Layer 3 of a small transformer language model trained on English Wikipedia (8 layers, counted from 0, width 128).
A neuron's activation on a vector x is GELU(weights . x), where the dot is the dot product.

Input weights of the MLP neurons that the questions are about. A number n stands for n times 0.00065.
n76: 42 49 199 -69 164 32 -85 7 4 -26 -59 -53 202 -4 -168 50 117 48 0 -177 -135 -83 -94 -148 42 151 127 -30 10 36 -230 22 113 -51 -4 -52 -56 132 43 -45 53 -25 -47 15 -8 -161 128 13 -107 -46 92 68 182 -185 -277 -7 -45 71 -56 97 203 96 19 -104 -282 -90 39 58 -58 102 4 -141 73 -30 -213 -56 -133 -81 62 -280 136 26 -133 0 -22 192 95 -382 56 -40 -199 107 -228 199 285 124 -7 -8 33 221 -78 22 159 11 -7 -65 43 -66 0 54 -98 -35 90 65 -90 50 -184 45 -25 -162 112 58 296 15 25 -26 -45 268
n136: -4 -120 0 76 -92 81 43 -51 211 149 230 -33 -107 -193 84 -29 55 -97 76 -195 173 -87 -195 -137 92 101 -189 96 24 -115 -245 -25 -206 -317 102 -33 -60 -66 -35 111 136 244 150 56 -23 -146 -193 202 0 -62 119 57 -129 -146 -225 79 -73 -75 172 -172 168 -100 -3 -47 33 -24 169 172 -120 99 211 -7 11 -242 108 -39 101 241 -3 87 -11 51 37 95 11 0 -191 69 131 -196 -100 26 -57 49 185 -89 -55 -56 -181 36 4 -194 53 -128 11 79 -3 -14 37 223 35 17 63 83 -94 7 106 -17 -77 21 -112 31 -199 115 64 4 76 14
n159: 10 -66 -56 -60 60 92 28 4 -65 155 -33 -153 -274 -213 53 70 57 128 90 63 -7 4 3 -47 179 -126 -233 133 339 -136 297 -84 10 25 100 93 47 -125 -102 -20 59 41 -46 62 -33 -94 132 32 -71 -83 79 84 35 -52 -22 30 -121 -129 58 164 -228 168 129 -151 -145 -47 106 -90 68 9 -14 82 -103 44 -47 112 116 183 -112 -60 -7 11 94 46 -57 -83 -93 28 89 -21 -133 -384 -111 -77 225 -162 25 55 -99 -17 51 -131 55 -132 -115 182 -78 -112 -20 189 164 -104 -16 14 -57 -79 14 142 178 76 -109 139 -11 90 -314 22 44 -34
n172: -156 159 77 -89 -18 178 -47 -54 -67 -97 119 142 -117 120 187 -37 147 18 237 -69 160 -134 27 -48 34 -63 69 42 50 -75 3 -104 -99 -54 40 -64 58 -35 145 -168 236 -6 -25 -62 -72 -171 189 65 87 43 56 103 -16 -15 -176 -30 -78 140 117 -124 70 -157 44 -286 129 -180 -83 -63 -97 -73 -58 98 -60 -132 -114 85 -88 111 -45 -38 -23 -86 107 -136 -99 51 26 151 -88 32 -173 -10 -105 -56 -115 54 51 -39 154 -37 -124 -3 -52 0 -81 -26 -73 -76 -145 -88 -21 105 99 50 -109 108 62 -58 -58 166 -46 210 113 26 -154 23 33 138
n178: 3 30 -101 -98 -3 32 32 47 209 -18 6 10 260 33 -160 -61 47 79 -12 111 205 -191 10 -59 102 -39 90 -180 71 -274 116 187 81 4 81 -95 181 211 -147 31 46 -14 -51 74 49 -409 18 -123 -21 179 30 89 53 53 -78 82 -45 213 86 -48 63 -80 -25 -258 -78 -27 42 136 -62 -18 -187 172 -127 -113 59 3 200 106 -104 25 -232 -171 96 243 -59 -10 -238 -4 147 -123 99 18 30 79 -18 -142 103 101 -166 138 4 22 14 -127 -7 46 -270 -90 23 104 236 -10 -17 32 -117 -211 -46 121 -119 63 80 108 97 -15 -32 -22 79 88
n274: 97 138 -16 -344 98 150 -181 88 -204 145 290 -81 128 -60 -366 186 -97 -52 -143 -121 -56 -273 -28 128 -4 29 -67 -26 -8 66 269 0 4 -285 215 149 -266 -8 89 -4 -62 -179 303 194 205 -27 -62 56 -16 -23 -153 314 -58 -41 -203 20 84 -157 -168 134 234 120 25 266 -47 -119 162 -249 -67 -150 -60 65 21 -170 -159 -173 -133 -114 -12 13 74 -34 -27 -55 72 -47 57 62 287 -96 -8 119 -12 -22 -4 45 -30 17 -129 12 -95 -86 -94 -78 103 11 -11 -188 -58 191 89 0 -92 175 16 -159 49 -16 105 102 -81 223 213 226 94 124 -9 8
n279: -91 318 180 301 -127 124 40 -152 132 151 165 33 -15 225 -288 -62 149 -231 223 -13 -125 -28 -81 -68 158 13 116 -137 -46 -18 260 -54 -166 -166 144 200 -41 -203 278 -286 -53 122 -50 -129 -135 -71 101 24 -81 -49 -17 150 -97 -202 51 26 -51 79 189 -55 -22 -163 54 -289 119 247 322 288 -148 100 -137 -205 -94 -247 143 0 -395 197 -159 103 -56 -50 29 55 23 76 -85 -205 -182 -251 41 -155 -145 79 48 5 173 -107 -174 9 83 14 -66 -153 18 235 -130 -64 -17 -58 48 235 21 184 -163 39 79 52 -48 52 -104 59 -259 14 18 225 -5 -187
n323: 40 -92 -118 -137 55 -248 -131 38 -136 35 -58 -148 52 -105 -192 -111 117 -111 -11 95 -117 89 -65 -223 10 -61 -113 77 248 44 280 99 227 -62 -20 97 211 21 -179 -7 -81 -80 96 -95 39 -181 50 169 59 170 -151 10 -165 43 -99 68 -186 -222 -35 -77 -102 -87 47 -173 56 -29 66 58 31 -61 156 -103 58 7 32 36 -68 160 -36 -79 -284 -45 125 112 -21 35 99 -167 -71 14 7 108 -184 192 -44 -95 108 -35 123 111 -4 -70 -7 113 -81 -111 -64 -115 -176 71 -43 -117 88 68 10 -73 3 -66 -89 -63 105 86 55 223 -33 14 39 -63
n350: 265 161 -33 -208 -140 147 -77 -191 171 -208 44 -94 -111 0 -299 -43 -44 -71 -134 -101 40 -357 -90 76 42 310 -63 4 22 -96 98 66 73 -12 -42 -80 -76 39 193 291 -88 99 75 -121 131 -17 188 -120 -78 -46 -246 77 -216 -19 45 -112 138 62 165 -77 -94 220 132 -210 100 -30 -76 -30 121 -90 -28 -164 -43 45 129 -166 -43 248 -60 130 -8 55 -39 -51 171 52 35 -51 -272 -55 44 -87 -65 -150 127 104 120 122 121 27 -81 -173 -107 122 193 64 -53 -142 -137 120 -45 -71 101 -137 217 -195 -23 -8 -83 80 -15 59 191 -68 -15 221 131 152
n371: 56 171 -31 -192 -129 11 -37 17 -89 34 14 0 136 -140 -363 193 50 -99 14 -4 -9 82 -36 -258 187 177 12 -334 19 -70 -30 -157 -77 4 125 -25 -98 -176 80 -198 -175 -149 67 94 -52 -79 -90 -4 16 -4 210 -4 61 -98 34 -130 -87 49 -360 -21 76 37 108 -70 102 -83 133 59 -479 195 237 -170 -29 82 334 48 128 -77 -12 154 86 138 11 113 -223 -102 -83 -285 11 -121 -42 106 62 43 335 53 123 86 -108 172 257 13 -146 125 -8 -26 234 -16 -130 185 84 -32 -27 75 0 -4 -45 259 32 -109 204 -39 54 -306 -45 -107 -83 8
n419: -62 211 46 9 -115 178 -51 -31 19 -44 29 -121 -47 100 -126 18 186 -61 -115 -12 92 -92 -100 -47 -90 -49 -12 -143 -140 15 -108 162 36 -292 -68 69 -50 -12 39 102 9 -51 194 92 -217 117 138 168 -64 -69 66 36 -108 -27 -244 102 175 42 -3 -51 168 78 29 -79 295 49 -39 3 -73 29 -115 18 -9 -118 -38 6 -112 -78 -50 92 89 145 70 -34 0 -6 -36 -43 -127 -31 -53 40 -28 -172 60 62 -203 89 -46 96 -117 -221 146 48 76 69 183 -62 -82 -49 83 99 85 52 -20 -84 -54 -85 62 -9 62 72 -40 -138 54 75 74 -45
n437: 85 37 209 -97 -283 -72 -197 -144 118 250 17 -7 -70 70 -8 -246 126 -107 301 196 162 221 -169 159 165 195 152 57 19 -20 117 -64 -110 -68 12 65 -128 36 -270 53 47 74 16 54 259 81 134 148 -118 83 -192 206 43 8 95 -92 15 -162 70 -37 -62 40 -80 -28 -41 -61 -27 46 -183 21 -143 -66 -32 -21 -8 -116 207 -4 -100 121 242 -324 -217 15 171 8 -124 152 -109 -96 -98 -404 -149 -196 51 -77 102 54 40 -36 -153 41 -63 0 4 101 -174 -15 89 111 -35 -180 -155 20 -58 94 160 -104 209 222 31 184 -56 111 -98 82 -180 66
n465: 56 40 -104 -234 46 -78 -52 -15 237 -15 91 -156 -58 -25 68 38 128 -130 284 -77 226 191 -339 -99 261 144 252 -79 181 134 -25 0 19 -15 -42 183 -165 230 135 245 -153 231 78 -205 41 -31 -86 9 -273 -92 -55 101 -172 -90 105 -83 134 86 -125 -225 -192 -91 101 -391 70 92 80 60 -89 237 -40 14 -331 -81 330 -159 19 213 -158 -132 -278 -10 89 41 69 -115 -84 87 -140 -199 -271 -114 -99 -30 19 78 173 -5 -150 -110 90 -365 19 192 -130 -246 46 -279 63 -10 -169 -171 -85 -68 42 -332 142 -56 423 52 28 218 208 298 -14 214 -127 132
n488: 234 -17 40 23 -84 -3 -7 -166 47 34 3 -159 -102 41 -194 -69 60 41 44 -63 48 -138 -102 -179 52 -13 23 41 118 115 121 26 97 -90 -61 213 48 -27 -36 16 -176 -10 -54 -195 -90 95 153 206 -225 111 -202 -89 -26 81 -155 -117 -209 -170 -3 -34 0 125 135 -83 61 -9 123 91 72 -45 88 45 27 -28 58 -74 99 -36 -67 97 183 -7 58 34 40 132 -72 -33 -66 183 -81 -219 -46 79 36 11 -51 141 -13 -95 -127 -75 -42 -45 -223 -129 150 -13 -21 283 -173 -76 67 -60 327 55 10 -19 -100 155 13 -59 146 61 -6 24 122 74

Each question shows a token from some text and the vector x that enters the MLP there. A number n stands for n times 0.016.

" he": 64 -7 39 -50 36 -2 51 -81 -44 -68 -4 54 -23 18 -16 5 18 -36 -81 14 -55 -25 -5 -2 120 -36 -2 112 67 -15 46 99 32 -12 -75 59 51 13 -7 12 7 24 -31 -7 -36 110 -35 25 -58 69 18 -24 19 105 -41 -50 2 -6 -20 -27 -9 -29 -151 -58 -67 106 35 -45 -5 -68 76 -19 56 21 -39 73 112 32 162 -14 -52 10 -21 -73 24 -72 -2 -70 -116 91 91 -1 5 93 3 -92 -84 -33 -77 39 25 185 22 -49 -70 -28 -19 202 -72 38 19 60 93 -127 2 83 -143 90 -11 -2 -48 -183 -20 -3 48 -20 1 80
The most active neuron and its activation: n488, at about 1.2

" allow": -19 91 -80 116 49 41 -46 -94 78 0 2 116 19 -91 -79 -21 69 0 -76 -70 1 -38 41 89 8 13 32 32 42 4 48 12 43 -37 -77 -46 -2 -148 -56 22 -38 48 -65 107 13 20 -144 39 96 34 11 -87 49 -1 123 38 62 30 3 116 -43 -37 -183 78 -18 12 -101 -77 48 22 27 128 -29 -49 -21 -3 33 -23 91 19 108 -57 -3 44 -32 -112 -87 -34 2 -81 -87 -5 34 -2 42 -85 -3 -38 -3 -65 2 75 94 24 23 46 -91 203 108 51 -34 -81 32 79 -23 21 116 -15 15 53 31 -82 17 -6 -93 -132 -49 -25
Which neuron lights up most? n437

"d": -19 -211 -38 24 -65 -20 11 -43 58 28 -29 24 46 -4 -24 123 2 16 -38 -84 -86 17 -115 -25 -107 -52 62 80 -136 -10 -24 -38 -21 145 -38 60 33 39 24 76 -100 -80 31 -83 44 16 41 -69 80 -60 78 -47 -86 115 29 -163 -50 -37 -4 -98 0 14 -111 160 122 36 -51 29 293 35 49 -52 17 102 22 52 3 -105 89 42 -9 37 21 145 3 -30 6 -17 -42 2 84 56 27 -120 -77 -124 33 14 30 -71 10 45 -4 127 56 56 55 103 2 10 37 -46 -26 -149 -31 -42 -37 39 4 182 -86 -4 53 14 -51 -2 -51 -54
Which neuron lights up most? n350

"in": -26 88 -59 88 -85 41 64 -90 -123 -49 26 54 114 41 -38 68 -16 51 -103 -70 -61 2 -63 -34 -108 23 121 -34 -161 54 16 60 -15 -19 -56 -17 44 90 73 -31 -112 -59 50 -59 24 133 66 -42 -19 -41 -111 -90 28 -3 -31 -48 16 15 -29 25 -10 -17 -34 5 -78 44 -188 -27 134 -3 -54 118 -44 -89 10 47 47 80 52 12 2 155 76 -97 148 -8 27 179 -61 113 -1 133 115 34 -83 46 91 -58 -48 -212 -38 -16 53 -4 -87 -9 -27 52 93 -97 -70 32 -38 79 -7 34 7 -62 39 -15 -101 -81 55 5 107 18 33 72
Which three neurons fire most, strongest first? n419, n488, n350

"s": 45 -107 -96 -65 -26 23 20 159 -51 -9 -26 0 105 32 -49 54 -116 56 -233 2 -14 -35 89 51 -53 -31 32 139 -98 -18 11 -21 46 118 30 -35 -140 12 -83 -59 -48 -88 -18 -55 60 -80 -4 -81 91 22 3 -45 -35 19 36 -16 -2 -50 -33 -18 49 53 20 2 -20 51 -141 29 376 11 -15 3 51 -51 -25 -77 114 29 122 21 0 170 -8 -8 52 -2 39 46 7 -30 29 116 -6 -132 -74 -138 -48 17 -57 -37 12 -57 -95 -23 147 10 -58 73 41 -36 -12 13 27 -26 0 2 -58 -1 92 60 13 -88 -25 -12 103 -6 -11 72
Which neuron lights up most? n274

" the": -1 63 31 -22 35 25 6 -20 36 -11 22 94 -3 -35 80 -22 -18 6 -76 7 45 -20 -8 -43 -7 52 -34 -6 19 11 -42 45 17 17 -35 25 12 36 72 71 -5 54 -36 -26 -37 -1 58 23 18 36 -10 -171 24 13 -40 -29 4 8 31 -20 27 33 -31 32 -63 3 -13 12 31 13 12 9 -20 0 -25 12 7 -53 120 26 5 17 24 -17 4 -60 -45 -11 35 -31 73 -3 -17 -50 28 59 -5 -59 -7 15 -29 17 8 -14 -33 18 -14 382 -15 24 -11 -72 112 -12 -13 -29 -70 -38 -106 68 34 -270 -63 -13 -75 -17 9 4
Which neuron lights up most? n488

" 1999": -10 144 -103 -42 117 -47 27 -9 -43 -68 -153 67 59 67 30 -45 -51 63 64 -126 -84 -8 68 -3 -56 83 5 26 13 -94 39 36 148 97 -117 -22 -48 43 -46 17 -105 -17 -66 -69 66 66 -11 -71 -9 -123 24 -88 5 61 -9 -73 -7 -31 34 58 29 39 51 -13 -19 110 -90 80 112 28 100 -4 -2 67 -77 137 63 -46 61 11 -12 23 14 -69 38 -14 27 -88 6 59 -81 25 -42 35 -25 -37 -106 -93 -31 -6 56 179 -90 115 44 37 -100 151 63 -44 74 0 48 94 -70 12 2 0 3 -114 83 -36 -11 -91 28 -95 40 -35
Which neuron lights up most? n76

" Th": -62 -104 -102 34 52 35 -31 44 15 -43 97 125 81 -9 110 1 27 -8 -84 11 -55 -59 8 -36 75 -130 -45 15 -79 -64 -12 -34 13 -31 46 -10 47 -25 -168 57 24 -41 52 31 -93 61 33 -50 -26 -48 -39 -132 -95 75 0 17 27 -38 -57 4 4 4 -69 92 44 91 -85 -14 54 -37 -3 6 -38 -64 -5 233 19 118 159 13 44 62 102 71 -124 -193 -7 38 41 -58 -61 73 -14 17 101 -127 20 70 -65 -93 77 66 24 -52 39 31 30 118 79 36 18 -58 114 30 10 -58 -55 -69 -56 16 29 -67 -46 -22 31 49 -22 56
Which neuron lights up most? n136

" He": 43 -111 25 -63 31 -1 71 -6 -49 -71 45 1 -61 44 -47 57 39 2 -45 102 -3 -37 33 -39 69 -88 0 81 31 -79 26 42 22 26 -29 59 11 27 -70 35 52 8 -52 -4 -16 91 -8 21 -78 59 37 -60 -1 134 -31 -72 -14 -37 -19 3 -41 -2 -99 -70 -14 71 20 -67 -5 -57 99 -71 14 31 -57 158 102 22 220 -71 -66 -35 0 2 0 -58 -1 -32 -85 63 98 28 -32 70 62 -103 -54 -4 -6 -51 22 147 51 -38 -55 18 -4 188 -131 75 92 79 121 -114 8 44 -119 -18 -51 -50 -51 -116 -66 -53 37 -22 14 68
Which three neurons fire most, strongest first? n323, n488, n159

" ": -74 -103 -4 -22 33 -2 88 -61 -40 -54 -5 101 -4 26 33 8 -136 -10 10 -46 -18 -31 -29 53 -89 -37 28 69 -65 30 -67 11 -51 87 37 -61 -13 36 48 -4 46 0 -24 -57 42 64 -64 -54 74 -29 -32 -6 46 -29 40 -79 41 -6 24 -26 71 8 39 13 -97 33 -22 -71 5 -51 7 32 -71 -24 -57 41 3 -74 101 6 -14 50 -19 -5 19 -88 16 -26 -2 52 -37 46 -3 49 -69 92 -87 17 20 20 205 130 3 0 -19 -60 0 95 152 2 37 37 288 -38 -147 2 -36 30 66 -82 30 -32 21 20 2 -40 -39 -23
The most active neuron and its activation: n76, at about 0.32

"ing": -95 -126 16 55 61 -71 -5 -1 65 -168 -48 184 -94 9 11 114 -30 -5 -44 106 -102 67 -39 -77 -156 -56 -7 -10 -32 -81 142 4 -54 -12 53 -62 -1 63 -9 -59 25 -3 -32 79 64 86 4 -5 1 -2 -53 -20 24 60 39 16 -2 -111 26 8 -82 52 -169 70 -34 58 -39 61 212 37 -70 108 102 -96 43 141 98 79 136 -48 -5 88 6 44 1 -6 -19 131 -31 -10 -38 85 27 -83 -165 -72 -10 -76 55 -43 116 -59 -6 3 9 9 38 116 2 -44 -18 -99 -64 -8 7 6 77 13 76 22 -136 -29 -87 17 -21 50 115 -4
Which neuron lights up most? n159

"o": 51 -192 -1 -20 -23 -68 72 1 46 106 29 -15 131 -19 -45 -97 5 -56 -197 99 118 63 -20 -6 -63 -131 29 49 -2 30 29 -38 6 105 -98 -119 54 73 -43 24 -36 42 -11 -28 -69 88 -24 -33 17 79 -33 -82 -12 101 2 -30 -21 -105 -12 26 -18 24 -17 16 -18 10 12 84 26 1 116 -4 56 88 -71 62 -25 -13 158 -38 91 161 53 66 -33 77 60 -48 -1 65 -6 -11 103 -61 0 33 -28 -143 72 133 -85 5 -65 0 -16 -28 1 125 60 -46 21 52 -23 -134 -13 -57 -8 -40 -65 -63 5 -188 51 -35 104 -83 -68 -9
The most active neuron and its activation: n323, at about 0.54

"t": -66 -33 -83 -46 103 68 107 81 44 49 47 75 79 111 51 120 54 -70 -13 64 -79 24 3 1 26 -124 73 -34 -25 -33 9 171 -62 -56 -28 40 -98 80 19 -49 22 -84 -14 44 -26 -14 -43 15 23 -52 13 2 -13 9 -90 -151 -27 -70 51 -52 115 29 -77 9 62 61 -61 17 181 37 -17 -11 -32 74 -33 -36 59 -33 84 -41 -38 105 54 79 -73 -138 24 25 -33 -46 -69 0 16 -17 -84 -228 -8 -67 32 -115 141 -35 -58 100 -69 -44 -6 127 55 25 -107 -79 28 -64 1 85 43 -8 32 -106 14 60 -29 163 47 -51 -136 -65
The two highest activations, in order: n465, n323

" of": -75 -105 -17 -67 66 -89 42 -23 9 55 -1 -44 -11 41 7 79 -28 19 -19 0 11 42 -30 -16 -47 -11 104 8 -154 -48 6 -33 9 32 53 3 43 55 27 5 -8 81 -14 20 -65 6 -88 43 52 140 -8 -36 22 -76 -36 -17 28 -38 -26 -88 -11 24 -102 -43 24 56 16 15 185 95 14 9 -45 43 -58 72 -10 -121 125 14 6 90 79 14 7 -96 37 78 -65 -50 3 -19 -35 79 -22 -54 62 11 108 75 -50 -52 -40 119 1 -47 42 290 43 -25 -69 -18 -23 -5 -10 -18 -47 13 -57 -69 113 -175 7 -82 0 -79 -4 -103
Which neuron lights up most? n323

"ar": -14 26 -80 20 58 5 79 51 -150 17 13 86 65 134 23 85 34 -3 -80 -95 -54 -110 122 77 -46 -1 -7 -65 -83 3 -87 -10 -67 76 111 17 -30 5 184 -6 -44 -16 48 86 21 221 1 -150 40 -55 22 -67 49 -22 -40 -106 51 -33 5 -33 -16 -59 -103 91 -104 -84 -90 31 76 -4 -193 -54 43 110 -13 -48 -76 -11 8 3 69 188 -14 -91 -23 5 -23 -11 -78 158 77 10 124 17 -80 -5 -14 20 37 25 36 109 35 6 33 -1 78 61 -28 47 43 7 42 -87 11 -53 -47 -83 -10 38 -78 -108 52 -81 16 -23 47 94
Which neuron lights up most? n274